Layer 9 of a small transformer language model trained on English Wikipedia (18 layers, counted from 0, width 64).
A neuron adds its activation times its output weights to the MLP's output. To switch it off is to set its activation to zero at one token and run the rest of the model.
A neuron's activation on a vector x is GELU(gate . x) times (in . x), where the dot is the dot product.

Input weights of the MLP neurons that the questions are about. A number n stands for n times 0.0016.
n16 gate: -50 232 -115 122 -90 -43 -69 -166 -87 -41 36 -265 74 -49 -33 59 -26 86 65 90 177 -158 112 -139 -17 78 123 -67 -216 69 38 -116 118 129 -307 -302 1 -49 -176 103 -169 167 13 19 31 -174 41 -81 -96 290 -58 -5 -261 -18 -4 70 53 -35 -181 140 76 -212 -246 -135
n24 gate: 202 57 -190 -94 130 -134 106 32 -37 -188 -199 -75 57 -139 -138 86 -169 -5 300 48 162 -75 39 4 38 -224 144 -256 150 186 -170 165 -165 249 54 138 -110 94 -156 -92 -124 -227 29 -57 170 -152 10 218 67 47 31 -131 150 78 6 74 -44 -132 -62 285 96 0 59 -101
n43 gate: 211 147 151 -29 107 56 -141 -51 16 -47 -6 108 184 -125 20 75 -79 -108 178 -20 221 99 102 28 -111 -435 -293 -233 116 164 -127 -18 186 145 -136 173 -234 182 -35 -141 -104 31 -172 247 47 -40 -157 -53 -9 152 -133 206 -33 -160 -34 241 211 27 50 8 164 -112 11 65
n45 gate: -91 257 33 -366 -23 223 208 54 92 38 -3 148 9 121 261 91 -57 7 209 -70 66 -103 -6 -54 -122 -19 -93 -164 -243 -37 305 175 -227 177 -80 115 22 -72 -115 -24 300 -186 -79 166 -105 52 -238 -76 -58 56 281 51 -53 -66 33 -141 -68 303 333 -123 -253 -4 -232 312
n75 gate: -43 -13 -37 -332 75 -30 -28 -25 -32 -149 -72 -6 199 -269 119 175 45 103 -196 34 119 154 -160 72 -92 -75 28 -74 -243 150 -51 71 82 -191 87 159 -199 42 -23 26 82 93 159 -326 -181 -18 -86 148 -192 156 145 312 215 145 75 -295 -27 -124 196 -24 100 88 284 58
n82 gate: 158 -103 -287 38 -93 3 58 -152 63 24 16 -2 189 50 138 206 -276 -99 252 -133 14 -30 -209 -330 -25 98 -49 104 -97 113 -42 31 -4 -216 39 36 -237 75 128 -87 -125 -5 339 167 22 -57 -259 365 -43 423 214 82 -3 -290 -132 238 78 -174 -108 149 -134 -53 -115 14
n110 gate: 28 35 71 -112 -154 56 -147 -144 61 110 -43 -81 114 -55 -200 -40 -36 -304 -114 137 -37 -13 -194 -132 -153 43 -107 -105 -61 -33 -184 -19 20 60 112 -353 -189 28 -56 128 201 -142 -232 -157 -63 217 -104 130 -83 -20 56 82 95 -195 -91 -10 92 6 -144 -174 126 120 40 -15
n117 gate: -322 71 143 -200 101 -209 118 49 63 123 -107 -136 -206 -64 35 96 -229 -7 178 -120 170 -140 -39 -174 -9 223 161 -231 -93 62 -31 129 56 80 136 20 -345 -180 -150 -238 5 62 -36 121 -83 -81 -44 132 -131 50 230 171 147 -79 -51 37 -267 -211 11 -148 -45 195 -18 -5
n118 gate: 9 73 64 -48 -83 -12 151 -59 37 -241 -364 -113 -90 251 -170 -142 -384 151 -56 -16 -253 185 -71 212 -172 -142 26 91 -114 -192 -44 73 40 19 -29 55 -3 60 40 -12 -31 30 28 -132 -44 92 -16 -76 450 -70 298 56 46 103 20 83 -39 49 47 -5 -109 -20 222 347
n120 gate: 25 -63 10 -68 145 22 7 -153 157 -16 -177 -1 54 44 -52 -25 -117 31 82 70 11 187 230 -90 -131 -69 -131 61 -49 -147 38 4 -187 -32 -164 139 -37 49 -89 87 67 -68 -195 217 4 -197 -257 -181 -219 101 -43 81 14 -14 52 115 27 132 -7 -25 2 -164 47 -171
n138 gate: -78 -153 1 -233 220 48 118 82 113 -142 -41 -91 29 -83 -37 -287 98 6 -79 -166 26 -144 217 198 94 -6 86 101 -145 -88 -211 -9 -110 84 -59 -283 -46 -212 220 181 368 96 77 164 -305 246 87 -24 120 156 -26 214 -242 -74 13 -42 64 -28 134 123 36 -157 92 -87
n144 gate: 258 56 206 127 120 -69 -124 2 -55 -38 128 -162 51 6 282 -139 47 43 -38 -46 -49 53 -7 -283 -68 29 -101 -187 -128 115 83 221 259 -3 -57 197 143 15 -187 -45 -183 -2 154 -74 -378 -169 -35 10 -104 287 -80 -234 61 9 -91 -16 -253 -52 -111 38 -63 34 121 -17
n159 gate: 11 -27 174 40 143 201 -120 26 -67 -176 -19 -90 17 -65 103 -214 84 -301 31 -108 221 -88 -291 112 -11 108 145 -96 -86 -96 -137 79 223 -22 90 -99 -94 -93 -139 7 24 -96 153 -74 -143 -174 28 199 84 -3 80 230 72 143 -152 186 -162 -193 105 176 -12 -3 -166 15
n161 gate: -70 -83 -205 -39 -172 154 -155 -82 25 -89 -277 -6 19 38 -29 215 189 100 56 57 45 -138 -38 -63 244 -112 103 -236 225 118 156 -73 358 16 106 194 51 55 -233 -109 -163 17 -116 116 -30 74 90 -113 15 -11 141 8 -68 -138 -175 -90 288 -121 185 -175 231 -23 -254 92
n180 gate: 68 13 -221 -183 121 28 -41 -8 -108 -129 136 58 -22 169 350 90 -44 -81 -145 119 142 -187 8 -43 -202 38 137 -40 216 166 217 -45 128 108 165 -121 353 186 -35 0 43 -215 117 104 238 -17 -231 390 -90 194 -11 44 -112 -242 211 281 54 -5 -194 -349 107 86 5 43
n16 in: -39 14 -259 -159 -15 -90 -98 93 -83 189 -75 -45 -20 91 154 -85 -24 -382 61 117 -332 286 103 -258 242 -184 -293 83 -66 -28 137 30 -154 97 -68 96 139 -215 -112 -17 29 -57 -157 270 -69 126 47 -125 23 53 28 -33 -93 45 213 -159 107 202 297 139 -85 -121 -9 228
n24 in: 187 88 -75 -154 -66 3 -6 130 112 -132 -48 135 173 -6 12 353 -150 4 -145 -6 125 -122 13 -136 23 -62 -130 46 -39 233 -74 16 -24 10 307 -299 355 182 -197 8 83 -84 -237 72 161 121 -89 329 -295 144 -159 -157 -1 -29 14 62 -70 -135 29 -153 151 32 -121 -123
n43 in: -77 -80 152 241 -31 -94 62 -37 152 64 -79 142 111 -16 -91 -209 -176 -89 -110 -53 252 -96 118 -96 163 144 333 -161 -41 -93 -125 -105 215 -204 -112 91 125 -166 -37 -48 -78 -14 -10 42 54 -197 282 -222 52 -404 72 -34 22 -304 -258 -88 -65 -353 316 43 215 174 114 13
n45 in: -5 153 83 286 235 240 -167 -103 29 166 -85 194 61 243 -37 123 10 15 11 -6 -114 -114 -101 29 -75 304 51 82 145 146 -212 -52 -143 -198 -30 -94 -42 217 250 80 -2 -75 265 -45 2 89 260 67 -139 341 -67 -118 115 -275 33 -195 -66 -116 -229 -216 -7 155 118 -59
n75 in: -341 44 91 153 20 -278 33 60 -122 -19 273 -145 373 169 -342 79 139 240 -19 -31 146 -24 -258 -227 -153 -112 -85 181 29 -82 -22 -79 104 -65 37 53 -217 -17 229 354 100 90 -104 -256 -244 -138 145 49 66 -124 72 115 -49 -85 67 4 205 86 -36 151 119 130 -8 265
n82 in: -167 76 139 -60 -64 -109 240 362 100 -81 -142 -160 125 52 -33 252 86 95 44 79 -63 176 -9 -60 67 276 -66 -193 -198 -224 30 -189 72 -196 138 -71 -223 -12 17 -224 -8 216 -111 -13 -206 -153 -30 -289 -139 259 -189 146 184 227 -307 -122 -111 -211 -27 145 8 281 -234 -106
n110 in: 154 -98 -3 149 3 -45 -19 -12 -181 9 -14 112 -165 319 -130 -130 160 -77 -134 209 -16 60 161 -78 1 -285 -72 63 -118 94 99 102 -117 26 -93 69 -44 56 -192 7 215 76 19 110 -43 2 1 -218 -47 -98 92 247 36 0 308 -149 24 163 -75 -67 16 155 -19 -34
n117 in: 57 130 70 -194 15 83 91 101 54 209 230 42 133 215 131 121 -390 7 -267 21 -25 -31 133 280 -56 -167 -131 -201 60 -94 52 126 398 95 -147 45 -282 -11 54 -47 -82 98 -330 298 280 189 -178 -32 -134 67 -67 -24 17 -155 159 93 62 -295 -152 -295 -211 127 81 11
n118 in: -176 -68 -67 -67 51 -58 59 -122 213 -135 -137 -161 361 71 118 -48 161 -178 102 139 115 -168 196 63 -146 13 270 -182 -153 16 134 124 -163 10 -99 390 -36 25 65 84 3 -241 50 53 213 198 -33 208 125 -60 -55 93 -231 110 -43 63 -132 411 166 295 -250 -45 244 12
n120 in: 193 67 -8 124 -56 66 88 -45 -84 -21 244 -53 -85 -139 250 154 -65 -63 109 -113 18 -206 98 30 77 -75 -107 -255 114 -97 -187 183 -67 132 136 -15 -93 -410 230 -117 121 -204 166 -60 -9 -199 207 7 258 24 15 -92 44 -12 28 151 -57 165 -140 57 -153 443 -14 -73
n138 in: -203 78 -39 -155 324 243 -21 -429 -79 36 -328 -166 -54 -5 -141 -14 -63 41 161 -78 -257 139 -142 -87 -19 84 13 69 -201 44 214 47 -173 -10 -85 147 -48 26 -181 195 107 -7 -24 -371 -104 8 13 55 -114 -95 193 69 112 5 -123 275 -8 199 -36 -67 -37 -275 -320 -154
n144 in: -52 207 344 -121 97 69 53 -162 -73 270 61 -139 -257 236 -272 52 248 -170 -108 215 185 52 12 79 -272 115 94 -2 97 -246 -12 46 134 -32 247 -201 -265 -18 227 66 -27 -123 136 105 -27 -95 -220 68 -376 105 84 164 115 149 243 -147 95 44 136 241 -114 -12 -25 191
n159 in: 164 51 -157 73 -210 126 97 193 -54 159 235 -61 162 132 -49 -77 -133 -86 -16 -20 45 -105 -276 -206 -7 136 -317 58 29 -211 -174 -45 90 129 119 -38 121 46 -274 -146 72 46 18 26 30 -147 141 42 126 141 -84 92 -75 -325 -10 -127 -32 -96 -409 -80 -7 -111 -150 -53
n161 in: 49 -109 451 -72 -157 104 88 176 120 210 -69 -165 90 38 -41 81 -238 142 158 49 171 -80 -208 139 -319 -41 -298 -4 125 -248 -365 -6 -231 -10 -155 -56 -79 93 -160 -96 79 30 -145 -63 151 -113 9 62 84 63 159 14 -33 52 43 63 -90 -40 84 11 322 251 88 -202
n180 in: 108 250 96 -172 -151 -181 -73 -1 -303 61 -161 130 268 121 -53 -187 331 129 -124 -69 50 250 58 -101 -100 -124 103 -7 57 -8 -117 -230 -29 -100 109 -15 -72 -130 116 255 26 -128 -44 150 -129 189 28 -54 308 75 -218 -27 188 175 -346 -62 -214 -69 90 -292 135 148 233 -477

Output weights of the MLP neurons that the questions are about. A number n stands for n times 0.00098.
n16: 251 12 122 59 94 58 185 84 76 135 193 101 -124 24 46 -98 -107 23 48 -208 -167 -219 -234 100 78 -151 19 -129 252 -176 132 109 -35 49 134 116 -147 67 289 130 4 -173 88 -45 -57 174 -83 142 151 -126 56 274 66 -9 81 44 -42 59 182 -23 132 96 -152 -45
n24: -68 80 56 71 -69 -198 -28 102 54 125 52 186 -268 47 74 -1 5 -142 27 112 -120 18 -156 126 292 5 108 63 -16 -177 117 -137 -104 99 -75 63 -43 -277 63 -197 -78 302 -100 131 -124 55 97 9 289 261 100 70 -305 -65 0 -50 -61 30 117 62 -158 -125 -29 -127
n43: 59 57 3 40 -36 48 -119 27 51 29 -286 34 55 205 -163 -29 8 217 54 -167 -10 55 289 12 -20 -131 -238 53 193 -37 -68 -36 -84 -143 62 188 -474 137 -7 57 60 -27 -153 101 22 20 -62 -185 -430 62 -157 101 208 265 -51 92 204 -130 134 70 143 -94 154 -48
n45: 91 0 127 -189 260 -167 204 157 26 43 -127 60 -348 98 60 67 121 -60 110 -103 219 -242 117 -71 -107 -233 -98 -139 -74 -124 -5 333 113 245 -70 216 -36 -1 81 57 40 22 -25 86 -269 20 -228 -129 179 -2 -58 35 89 79 -225 56 -59 -10 155 91 -156 109 74 162
n75: -69 133 138 50 135 -76 -49 37 13 47 71 138 -49 -36 227 18 51 47 225 -3 -122 162 -187 125 269 38 -41 -81 -302 2 290 84 -22 50 183 289 10 19 -159 -316 -3 13 232 -77 -34 23 45 39 -141 155 -12 -36 179 360 -130 -48 -17 139 27 28 -89 57 -46 144
n82: 213 -40 -189 -16 -56 68 -115 -156 78 150 114 83 -54 66 284 -151 -35 -175 -143 49 -114 -154 84 -9 -212 -55 -141 207 120 228 -183 209 145 -20 -104 -83 -58 -75 -107 226 68 113 80 -41 46 183 -54 170 118 -137 94 8 -26 -74 83 255 -30 28 56 -28 66 -136 -7 -188
n110: 0 -131 83 -67 221 -45 157 86 26 -40 106 -76 -6 9 163 -283 -9 138 141 -174 -98 -142 63 87 27 20 64 -30 170 -83 -2 174 136 -97 -190 -155 20 36 212 -214 -109 78 25 -97 154 -22 -152 -11 37 19 133 -33 -153 -56 -85 -49 -128 -126 26 284 31 -214 73 107
n117: 256 152 -39 -54 -133 101 -14 31 -116 116 -85 -38 318 -133 227 80 320 237 116 -85 68 9 -40 165 -311 60 190 53 136 184 130 -23 -230 -154 13 93 -66 99 -13 -23 -81 204 7 -4 -69 265 188 -58 -4 -14 89 -64 49 -74 121 -85 99 -129 125 -269 -17 144 278 167
n118: -12 -155 299 274 29 -36 11 -141 144 197 37 227 6 13 -148 -64 -232 -180 210 -84 95 -62 69 34 -135 -129 -104 13 155 -168 -58 -340 188 61 -75 -126 35 -119 -14 14 -106 -297 -31 44 -1 187 32 -8 117 23 27 8 133 44 94 -78 39 -349 95 -5 -191 164 -80 -164
n120: -84 -168 166 111 228 -97 -143 70 126 3 40 176 -33 159 -7 -138 32 60 -36 65 9 142 47 18 -53 -14 190 231 80 49 76 -298 59 21 127 11 130 352 -243 147 38 -56 -90 -7 -100 59 -89 -47 -125 -65 57 97 -113 -76 -42 -87 50 -18 -5 -171 31 -213 232 -159
n138: 88 151 203 -19 -261 100 -165 39 -12 123 152 172 112 113 97 54 -60 186 -149 177 116 -71 126 92 -200 -108 153 -134 165 42 89 29 361 -118 102 117 1 -41 12 -440 19 -86 164 232 107 75 6 121 252 48 -45 -77 179 -72 76 -96 -69 3 10 -95 -114 13 -70 23
n144: 69 -4 280 53 -116 180 -46 -92 104 200 -208 -26 -109 -57 -94 167 174 313 -65 -238 -62 -71 118 -66 236 -11 -176 -3 -9 -1 71 15 56 -135 44 -144 3 334 -43 47 129 58 144 104 -17 -5 50 32 62 141 -130 60 -111 -129 -146 73 -219 -90 -91 144 315 -59 -1 -345
n159: 40 -73 109 -58 271 163 -79 14 -70 -174 46 -133 -21 -157 -152 -160 -64 -218 105 -56 4 35 250 167 25 -26 -48 -215 -53 52 220 11 -73 33 -61 -261 68 -76 -157 154 90 -248 -224 -146 -92 -39 -173 106 38 106 51 27 -117 20 66 37 68 6 -87 336 -44 232 222 -39
n161: -34 -105 -149 -20 -241 111 -7 -302 -100 23 -56 -203 26 -17 65 247 135 -16 34 -190 50 -32 -36 -250 -68 -113 180 -28 -402 -106 369 -108 -57 124 131 133 9 53 -137 -37 1 25 120 -47 34 182 80 98 -61 79 143 179 34 142 19 62 128 -52 -25 14 95 -374 -196 174
n180: -65 107 173 215 36 187 -100 109 145 98 -198 -160 -44 -107 45 76 15 24 -129 39 -90 -112 107 237 -268 -66 -93 -97 -51 59 293 289 -95 154 41 -155 -11 170 -50 -171 171 278 72 142 -167 -160 75 -43 5 -181 318 75 -61 38 265 -114 217 23 -41 -161 6 -93 345 100

Each question names a token from some text and the token that comes next. It shows the vector x that enters the MLP there. A number n stands for n times 0.0099.

Then comes g, the gradient of the next token's log-probability with respect to the MLP's output, scaled to length 1. A neuron's effect is roughly proportional to its activation times (output weights . g). A number n stands for n times 0.001.

"ic", then "ient"
x: -194 -117 194 -40 99 107 279 28 -57 -107 1 -161 -75 -133 3 18 44 -113 -183 150 4 67 -42 -148 72 129 -127 150 4 -74 -160 159 59 181 68 -232 94 -124 5 -114 -79 -129 11 190 20 -34 62 -104 229 -136 41 54 25 -58 68 -38 47 68 -41 10 -72 117 -55 -157
g: -90 -207 -150 -65 -73 82 117 202 -79 -2 47 -48 -7 90 -50 56 54 -131 145 -122 -155 17 242 -49 -211 91 -14 -226 -138 -66 31 85 -153 -125 223 44 -43 48 -320 278 -53 222 9 -185 10 200 -68 67 174 104 76 -2 -99 23 -14 -5 -208 -84 -63 2 -83 -25 157 12
Which two neurons, each switched off alone, lower its probability most, in order? n159, n138

" go", then "ann"
x: -184 133 173 72 43 67 -17 -45 55 174 157 59 130 -228 90 -59 162 160 -12 139 -152 251 78 -59 -1 29 72 179 -66 90 22 -144 1 73 24 53 147 -94 297 -80 -54 72 -4 8 100 -122 120 -36 80 -142 49 187 387 121 -23 18 22 -99 23 120 50 -27 -16 -107
g: 17 57 -274 -71 -134 -4 45 -419 9 247 -51 66 28 -27 47 204 26 -127 -89 42 -129 -63 262 96 240 72 123 -66 -128 -169 -65 -70 -84 183 -164 60 -2 18 76 115 -6 -134 64 130 49 36 -42 -8 38 4 165 -82 -134 -28 145 -74 75 -29 -212 98 -57 -77 42 -242
Which neuron, switched off, raises the next token's probability most? n75

"op", then "it"
x: 9 -164 225 35 48 1 -11 -73 -137 2 67 106 -108 -93 134 -108 -76 -51 -22 -31 33 162 47 -20 -58 196 -112 46 -58 61 -76 -181 -63 -70 107 -72 13 252 9 27 -24 -118 -172 208 -29 -83 36 -64 156 -110 170 137 25 -93 -76 88 259 8 -64 72 -60 30 -126 -284
g: -35 185 104 -308 -36 -27 -30 -172 191 123 -161 191 32 32 -195 -31 -20 115 102 -160 153 -7 -2 186 41 -151 38 79 74 -24 -113 -219 -152 -126 175 -5 55 98 -26 -68 -26 -114 186 -75 52 148 15 68 227 -142 -138 -49 255 179 28 90 -135 37 88 11 160 148 127 -66
Switching off which neuron hurts the next token most? n43

" to", then " be"
x: -42 -134 -45 -58 -76 38 17 -49 37 131 66 264 -60 32 119 94 -108 142 -95 5 -79 154 -13 71 228 112 98 -5 64 -124 -57 31 -99 209 134 -32 -45 -126 201 18 -30 -110 -81 36 110 -22 73 168 112 -127 234 -24 -11 -14 -124 -95 -65 -25 -166 209 -14 -13 -62 -116
g: 52 39 118 -172 -144 -8 32 -95 79 -72 -33 16 -232 261 -112 141 59 -82 58 156 55 44 216 -208 -19 110 155 -61 44 -21 3 -394 -7 137 134 154 23 -82 3 -46 161 -33 111 -95 -96 -124 192 200 156 95 -10 -121 143 212 -75 -149 52 131 -74 -81 -151 50 36 -62
Switching off which neuron hurts the next token most? n82

".", then " a"
x: -157 94 30 16 -45 -44 3 -31 54 191 354 -63 11 30 183 99 -68 113 -91 246 -61 -34 114 -4 174 71 50 48 -92 -136 -4 120 -96 18 48 99 92 60 34 87 -7 -8 -115 95 165 26 -25 85 55 -147 -5 -83 78 -48 152 -151 42 86 -60 128 -103 -51 -182 -185
g: -76 -230 134 -197 -295 306 -63 -140 -77 14 -148 62 -77 -4 200 74 -105 29 -95 -111 -118 129 48 -8 72 62 76 39 -18 45 -100 -85 -75 334 109 -195 -77 -17 111 -74 -93 137 -25 -210 122 32 98 -117 60 64 201 138 -72 44 -111 96 41 -215 3 35 32 -31 110 -180
Which neuron, switched off, raises the next token's probability most? n16

"um", then "ans"
x: -158 -206 55 -42 43 -21 34 -41 -191 -14 55 -46 147 40 96 119 130 117 -19 3 -1 -11 98 -10 24 190 -228 247 -69 133 -37 8 -128 69 60 -76 120 112 -249 183 -112 94 -3 10 -129 -8 108 -146 -50 15 185 3 70 77 33 -73 -200 112 -36 158 37 175 84 -195
g: -7 20 -58 112 40 -129 76 -37 63 87 210 -92 89 193 75 71 59 52 -143 174 132 -97 -251 31 148 -61 -140 -150 -82 -80 -100 118 26 -147 -3 162 -8 123 -57 -39 262 272 160 127 30 -46 56 -5 -89 -21 9 -253 -76 -258 -83 130 143 224 -176 7 114 -151 82 122
Which neuron, switched off, raises the next token's probability most? n144

" |", then " w"
x: 11 59 129 -73 -35 94 89 -94 14 119 177 -51 55 -103 -48 91 87 120 -2 49 -106 139 29 56 268 27 24 50 -196 -28 119 -29 -170 -13 -76 -60 63 170 -150 49 -56 -28 -136 85 165 -56 44 152 216 -228 27 -26 188 19 -10 -21 -33 -30 120 170 -106 -32 139 -111
g: -15 -132 64 -248 -46 154 -114 -68 85 -46 -58 -104 189 -292 72 -43 -156 -148 29 113 -79 -1 34 -129 -32 -134 185 -58 34 -90 -9 -242 8 34 49 84 -60 -26 113 -27 101 -94 57 -102 87 118 69 183 267 47 -42 46 -137 98 -238 -76 -93 -112 -199 98 265 -175 15 -232
Switching off which neuron hurts the next token most? n45

" gr", then "ad"
x: -47 -172 -286 -28 157 138 -55 -41 -126 244 -41 28 -7 -66 25 -89 240 48 72 136 -14 268 -10 58 83 40 137 4 -164 119 0 -16 105 -11 2 1 129 60 74 -184 -7 -81 -86 5 62 18 98 26 148 -69 3 -269 171 -63 -115 141 55 185 5 237 -79 -2 24 -73
g: -107 -149 -96 -15 180 -5 -288 139 91 -118 50 171 90 -68 -88 4 -78 39 89 -112 19 211 -93 -155 57 32 181 84 186 -9 -146 -62 71 40 65 312 42 -81 112 -145 54 80 -144 5 -68 -54 -30 -89 -46 169 215 -100 -116 251 -254 -115 -126 -57 -101 -3 -200 -131 11 115
Switching off which neuron hurts the next token most? n161

"an", then "ull"
x: 38 -23 27 -61 145 236 91 100 -119 42 32 155 52 -51 17 82 -164 39 -193 143 -109 97 33 -32 -42 188 42 230 -38 201 35 -34 53 72 12 8 170 99 -38 -79 -97 -16 -72 29 -11 -131 129 -51 84 -278 33 122 66 -15 225 -93 80 164 -16 131 -144 119 -4 -208
g: -91 10 2 14 44 -129 -152 66 97 154 70 -66 -15 32 -77 80 222 -21 -52 44 -38 44 -280 -170 137 -150 98 -95 -119 -40 -279 79 86 152 77 -135 79 153 -85 192 108 23 26 -51 -144 317 132 -148 -154 79 -99 -217 135 -241 38 98 -94 193 -101 108 -85 -37 94 -16
Switching off which neuron hurts the next token most? n180

"od", then "y"
x: -94 -69 104 98 -152 -116 125 52 7 -14 183 -55 164 -35 71 -81 60 -19 -123 16 14 -85 -33 -65 20 305 -150 11 -114 68 -73 63 -119 119 -63 -45 242 111 50 -75 -310 -190 -74 30 45 -94 63 -186 34 63 86 -115 59 14 -114 125 140 22 -153 153 -14 -14 75 -218
g: 16 -69 -167 11 104 221 3 -64 -92 -125 153 -66 64 171 -154 220 -37 -40 68 169 142 119 -2 134 -163 73 11 -17 89 -87 -26 -47 -65 8 37 27 -13 -215 -93 -17 -87 -85 -321 77 -74 260 -10 -132 -43 19 32 -79 102 92 257 -220 -21 -401 -67 66 -109 -3 43 58
Switching off which neuron hurts the next token most? n144

" U", then "g"
x: 55 -188 -248 12 -75 50 132 -135 -12 70 70 -95 39 136 56 -4 173 36 -23 148 -48 63 138 61 109 55 -146 33 0 116 -144 -24 77 87 197 -48 43 130 71 29 -79 27 -26 126 -116 -59 -70 -23 -12 -364 148 78 103 203 -38 -42 79 63 -176 192 68 48 -129 -86
g: -95 247 -96 -7 -5 220 -158 -7 79 95 67 193 118 -181 -33 25 -176 -153 -35 277 -64 -103 -155 141 -32 34 -19 -63 20 -30 -136 61 219 123 91 100 38 79 26 -63 -275 -157 -226 -7 -46 73 -200 -181 101 123 167 -16 29 165 141 2 -53 193 -75 -167 -7 117 81 -30
Switching off which neuron hurts the next token most? n161

" n", then "ames"
x: -106 96 160 -83 75 -12 -38 -78 -21 214 59 61 54 -14 56 5 46 57 63 137 66 43 113 -4 183 67 -144 -47 -92 45 -172 63 50 117 263 35 171 -118 215 67 -165 -23 -138 16 -96 61 47 -34 96 -287 72 -213 273 9 89 -31 232 63 -118 143 85 5 -180 31
g: 88 10 111 1 -307 -68 249 204 18 12 -47 24 99 15 73 124 -169 194 10 270 -38 -212 -137 187 56 -88 39 -105 100 236 -16 107 142 -106 18 165 -28 117 47 1 -142 53 -6 79 142 147 173 -94 113 177 -129 -65 102 -180 163 112 90 -66 69 -18 -175 66 -62 117
Switching off which neuron hurts the next token most? n161

"us", then " ex"
x: -219 -43 22 72 45 116 -61 -132 12 78 -28 207 20 64 87 -21 -17 105 -51 54 -49 82 151 -8 19 -57 -214 42 -136 80 -126 42 5 32 -53 -41 179 -52 -156 -95 -138 -139 -180 -14 91 -101 156 -68 61 -171 130 -39 -54 41 250 -72 91 -21 70 112 -19 -1 -116 -335
g: -97 175 -162 -63 114 260 153 31 -83 40 -161 -140 -18 87 -128 178 -31 24 -102 -270 -4 24 69 109 110 -110 128 -181 54 -91 182 -22 -180 -75 135 -3 -179 -9 36 -209 -31 -55 -100 -20 106 -170 -150 37 185 39 345 -35 130 71 23 -39 40 48 60 179 110 -174 146 4
Switching off which neuron hurts the next token most? n16

"ied", then " as"
x: -26 -59 120 -26 81 140 186 -44 -83 15 30 107 -23 27 -70 78 0 159 -171 140 -21 64 -82 -43 19 323 -100 155 -97 -88 -14 -64 -6 89 -83 -60 -7 -44 175 91 -172 -113 -257 73 122 -24 94 -102 220 -96 94 7 -96 -9 62 -84 -10 -54 12 201 34 -18 -99 -158
g: 86 93 89 -58 50 -71 60 31 41 -162 -15 47 -32 -173 -81 -14 -49 31 42 -46 -52 -51 240 -96 -197 232 -36 102 110 172 31 -199 110 -242 -86 105 100 -20 181 -286 -121 -89 169 131 204 140 133 -200 -149 -117 -24 122 64 -121 -22 -162 -55 -114 8 255 -184 -29 8 112
Which neuron, switched off, raises the next token's probability most? n118

"ang", then "ing"
x: -48 -55 83 -160 -172 0 106 -84 -26 98 218 245 80 7 235 -92 -28 83 -138 78 -50 84 65 -203 -47 239 -4 97 -77 166 -36 -140 -205 42 -153 108 145 98 2 6 -124 -4 57 146 -84 28 140 110 60 -71 55 -8 74 -18 36 -73 -239 31 -94 90 51 127 -68 -162
g: -146 103 60 42 103 -178 201 16 145 33 6 -413 -70 -85 30 -234 -9 39 34 -26 -35 3 299 -89 -196 -47 -105 -48 -150 -33 -220 -4 -49 -76 62 74 34 -47 -195 84 119 -91 2 19 69 -51 -29 9 249 -117 53 94 39 182 237 74 -12 -91 -155 -85 -244 72 -74 4
Switching off which neuron hurts the next token most? n144

"ul", then "ul"
x: -197 -49 -163 70 -94 -79 77 23 -125 60 0 -32 51 -270 166 -107 -13 -19 -53 106 -91 146 93 -1 5 81 -77 146 -12 299 -149 56 56 81 99 -40 19 306 12 47 -127 -153 13 144 -71 131 109 110 47 -138 107 106 107 126 -55 -16 54 134 -43 37 160 246 -6 -142
g: 235 -172 -152 133 -98 228 5 107 -62 9 -142 57 -8 202 28 -191 -18 -6 -165 -39 -167 -195 -194 -204 -32 -24 80 -21 56 129 -41 -54 -64 39 -88 32 105 -3 -252 119 126 -26 -109 179 -4 21 136 -46 25 72 144 -103 328 -186 104 62 22 218 -82 -16 -186 -140 15 9
Switching off which neuron hurts the next token most? n180

"y", then " l"
x: 11 -69 37 58 95 177 114 -94 -168 102 8 81 54 -94 9 36 -68 82 55 117 -124 200 38 -57 37 157 -122 20 -34 -23 -95 29 -104 130 47 142 146 99 -89 298 -116 -7 -143 49 67 -115 58 -97 116 -119 59 85 91 63 -128 -74 -43 -159 -197 156 -84 -1 -116 -261
g: -76 171 119 -120 27 44 37 -114 237 111 -43 -5 -48 -135 -308 -166 20 -34 29 -31 138 -86 -103 32 364 -160 76 75 21 -219 146 27 -71 -139 -95 -104 57 -59 -71 106 -52 -117 -26 -285 -1 76 -82 15 -19 64 -45 21 -182 -24 -273 -9 -137 -128 -184 76 70 206 -42 87
Which neuron, switched off, raises the next token's probability most? n144

" that", then " his"
x: 49 86 -33 -40 87 29 39 -55 -76 226 158 51 -66 -58 35 91 -42 21 -50 186 -62 153 29 -103 96 41 83 19 -14 -7 -58 149 -143 124 210 46 11 -158 216 -49 -79 -59 -84 104 243 11 -34 226 183 -175 73 -79 30 65 -30 48 -31 82 -101 137 63 57 -124 -286
g: -85 -87 152 69 -12 234 -58 89 -253 -42 -108 -51 -20 -96 41 -62 -236 -8 -137 -18 -1 0 48 174 15 64 -60 -33 133 -80 -32 158 -111 179 25 34 7 201 384 -12 118 57 36 -204 74 -34 -274 64 28 -57 50 131 -237 -110 90 -6 239 13 -124 -183 -26 79 187 38
Switching off which neuron hurts the next token most? n180

" ev", then "id"
x: -122 34 -228 8 59 102 -14 -89 15 143 131 22 151 42 214 -89 1 59 42 107 -212 308 163 -10 38 -68 -171 118 -131 146 -13 -137 -141 21 83 -84 169 -68 232 -108 -54 -68 28 66 50 141 178 -136 56 -64 78 -73 174 79 12 -14 135 144 -132 132 187 5 55 -25
g: -21 1 53 -74 155 -131 -317 88 -23 -83 -159 -88 -23 -111 82 59 62 -62 -235 71 -129 -20 -1 -121 -252 96 -180 159 -31 -43 -30 -143 -156 9 158 -323 75 -141 -110 214 172 -170 -89 6 3 -191 -59 60 -43 -219 -113 9 -7 188 -124 149 -13 -17 -104 -86 -93 -22 -51 104
Switching off which neuron hurts the next token most? n16

" Ch", then "."
x: 60 -97 5 37 -42 -34 20 147 39 245 -10 14 82 95 23 -107 82 111 -52 76 -147 130 13 -11 -12 71 26 146 -27 80 -114 129 36 -20 94 5 154 173 103 -71 -1 -187 19 37 113 149 36 -76 -118 -306 5 109 254 146 -18 203 55 -15 -132 197 -4 -73 3 -191
g: -40 -6 -155 145 -134 152 132 -232 14 81 -67 78 -27 119 96 273 73 -54 -108 21 31 -9 -106 -117 -77 -98 -108 -88 -166 310 -155 -104 104 -274 121 -119 -85 -174 -11 237 21 -45 -26 -121 182 42 -44 -36 78 -71 -78 -252 -168 107 54 24 -96 55 -93 90 126 44 -210 -84
Switching off which neuron hurts the next token most? n120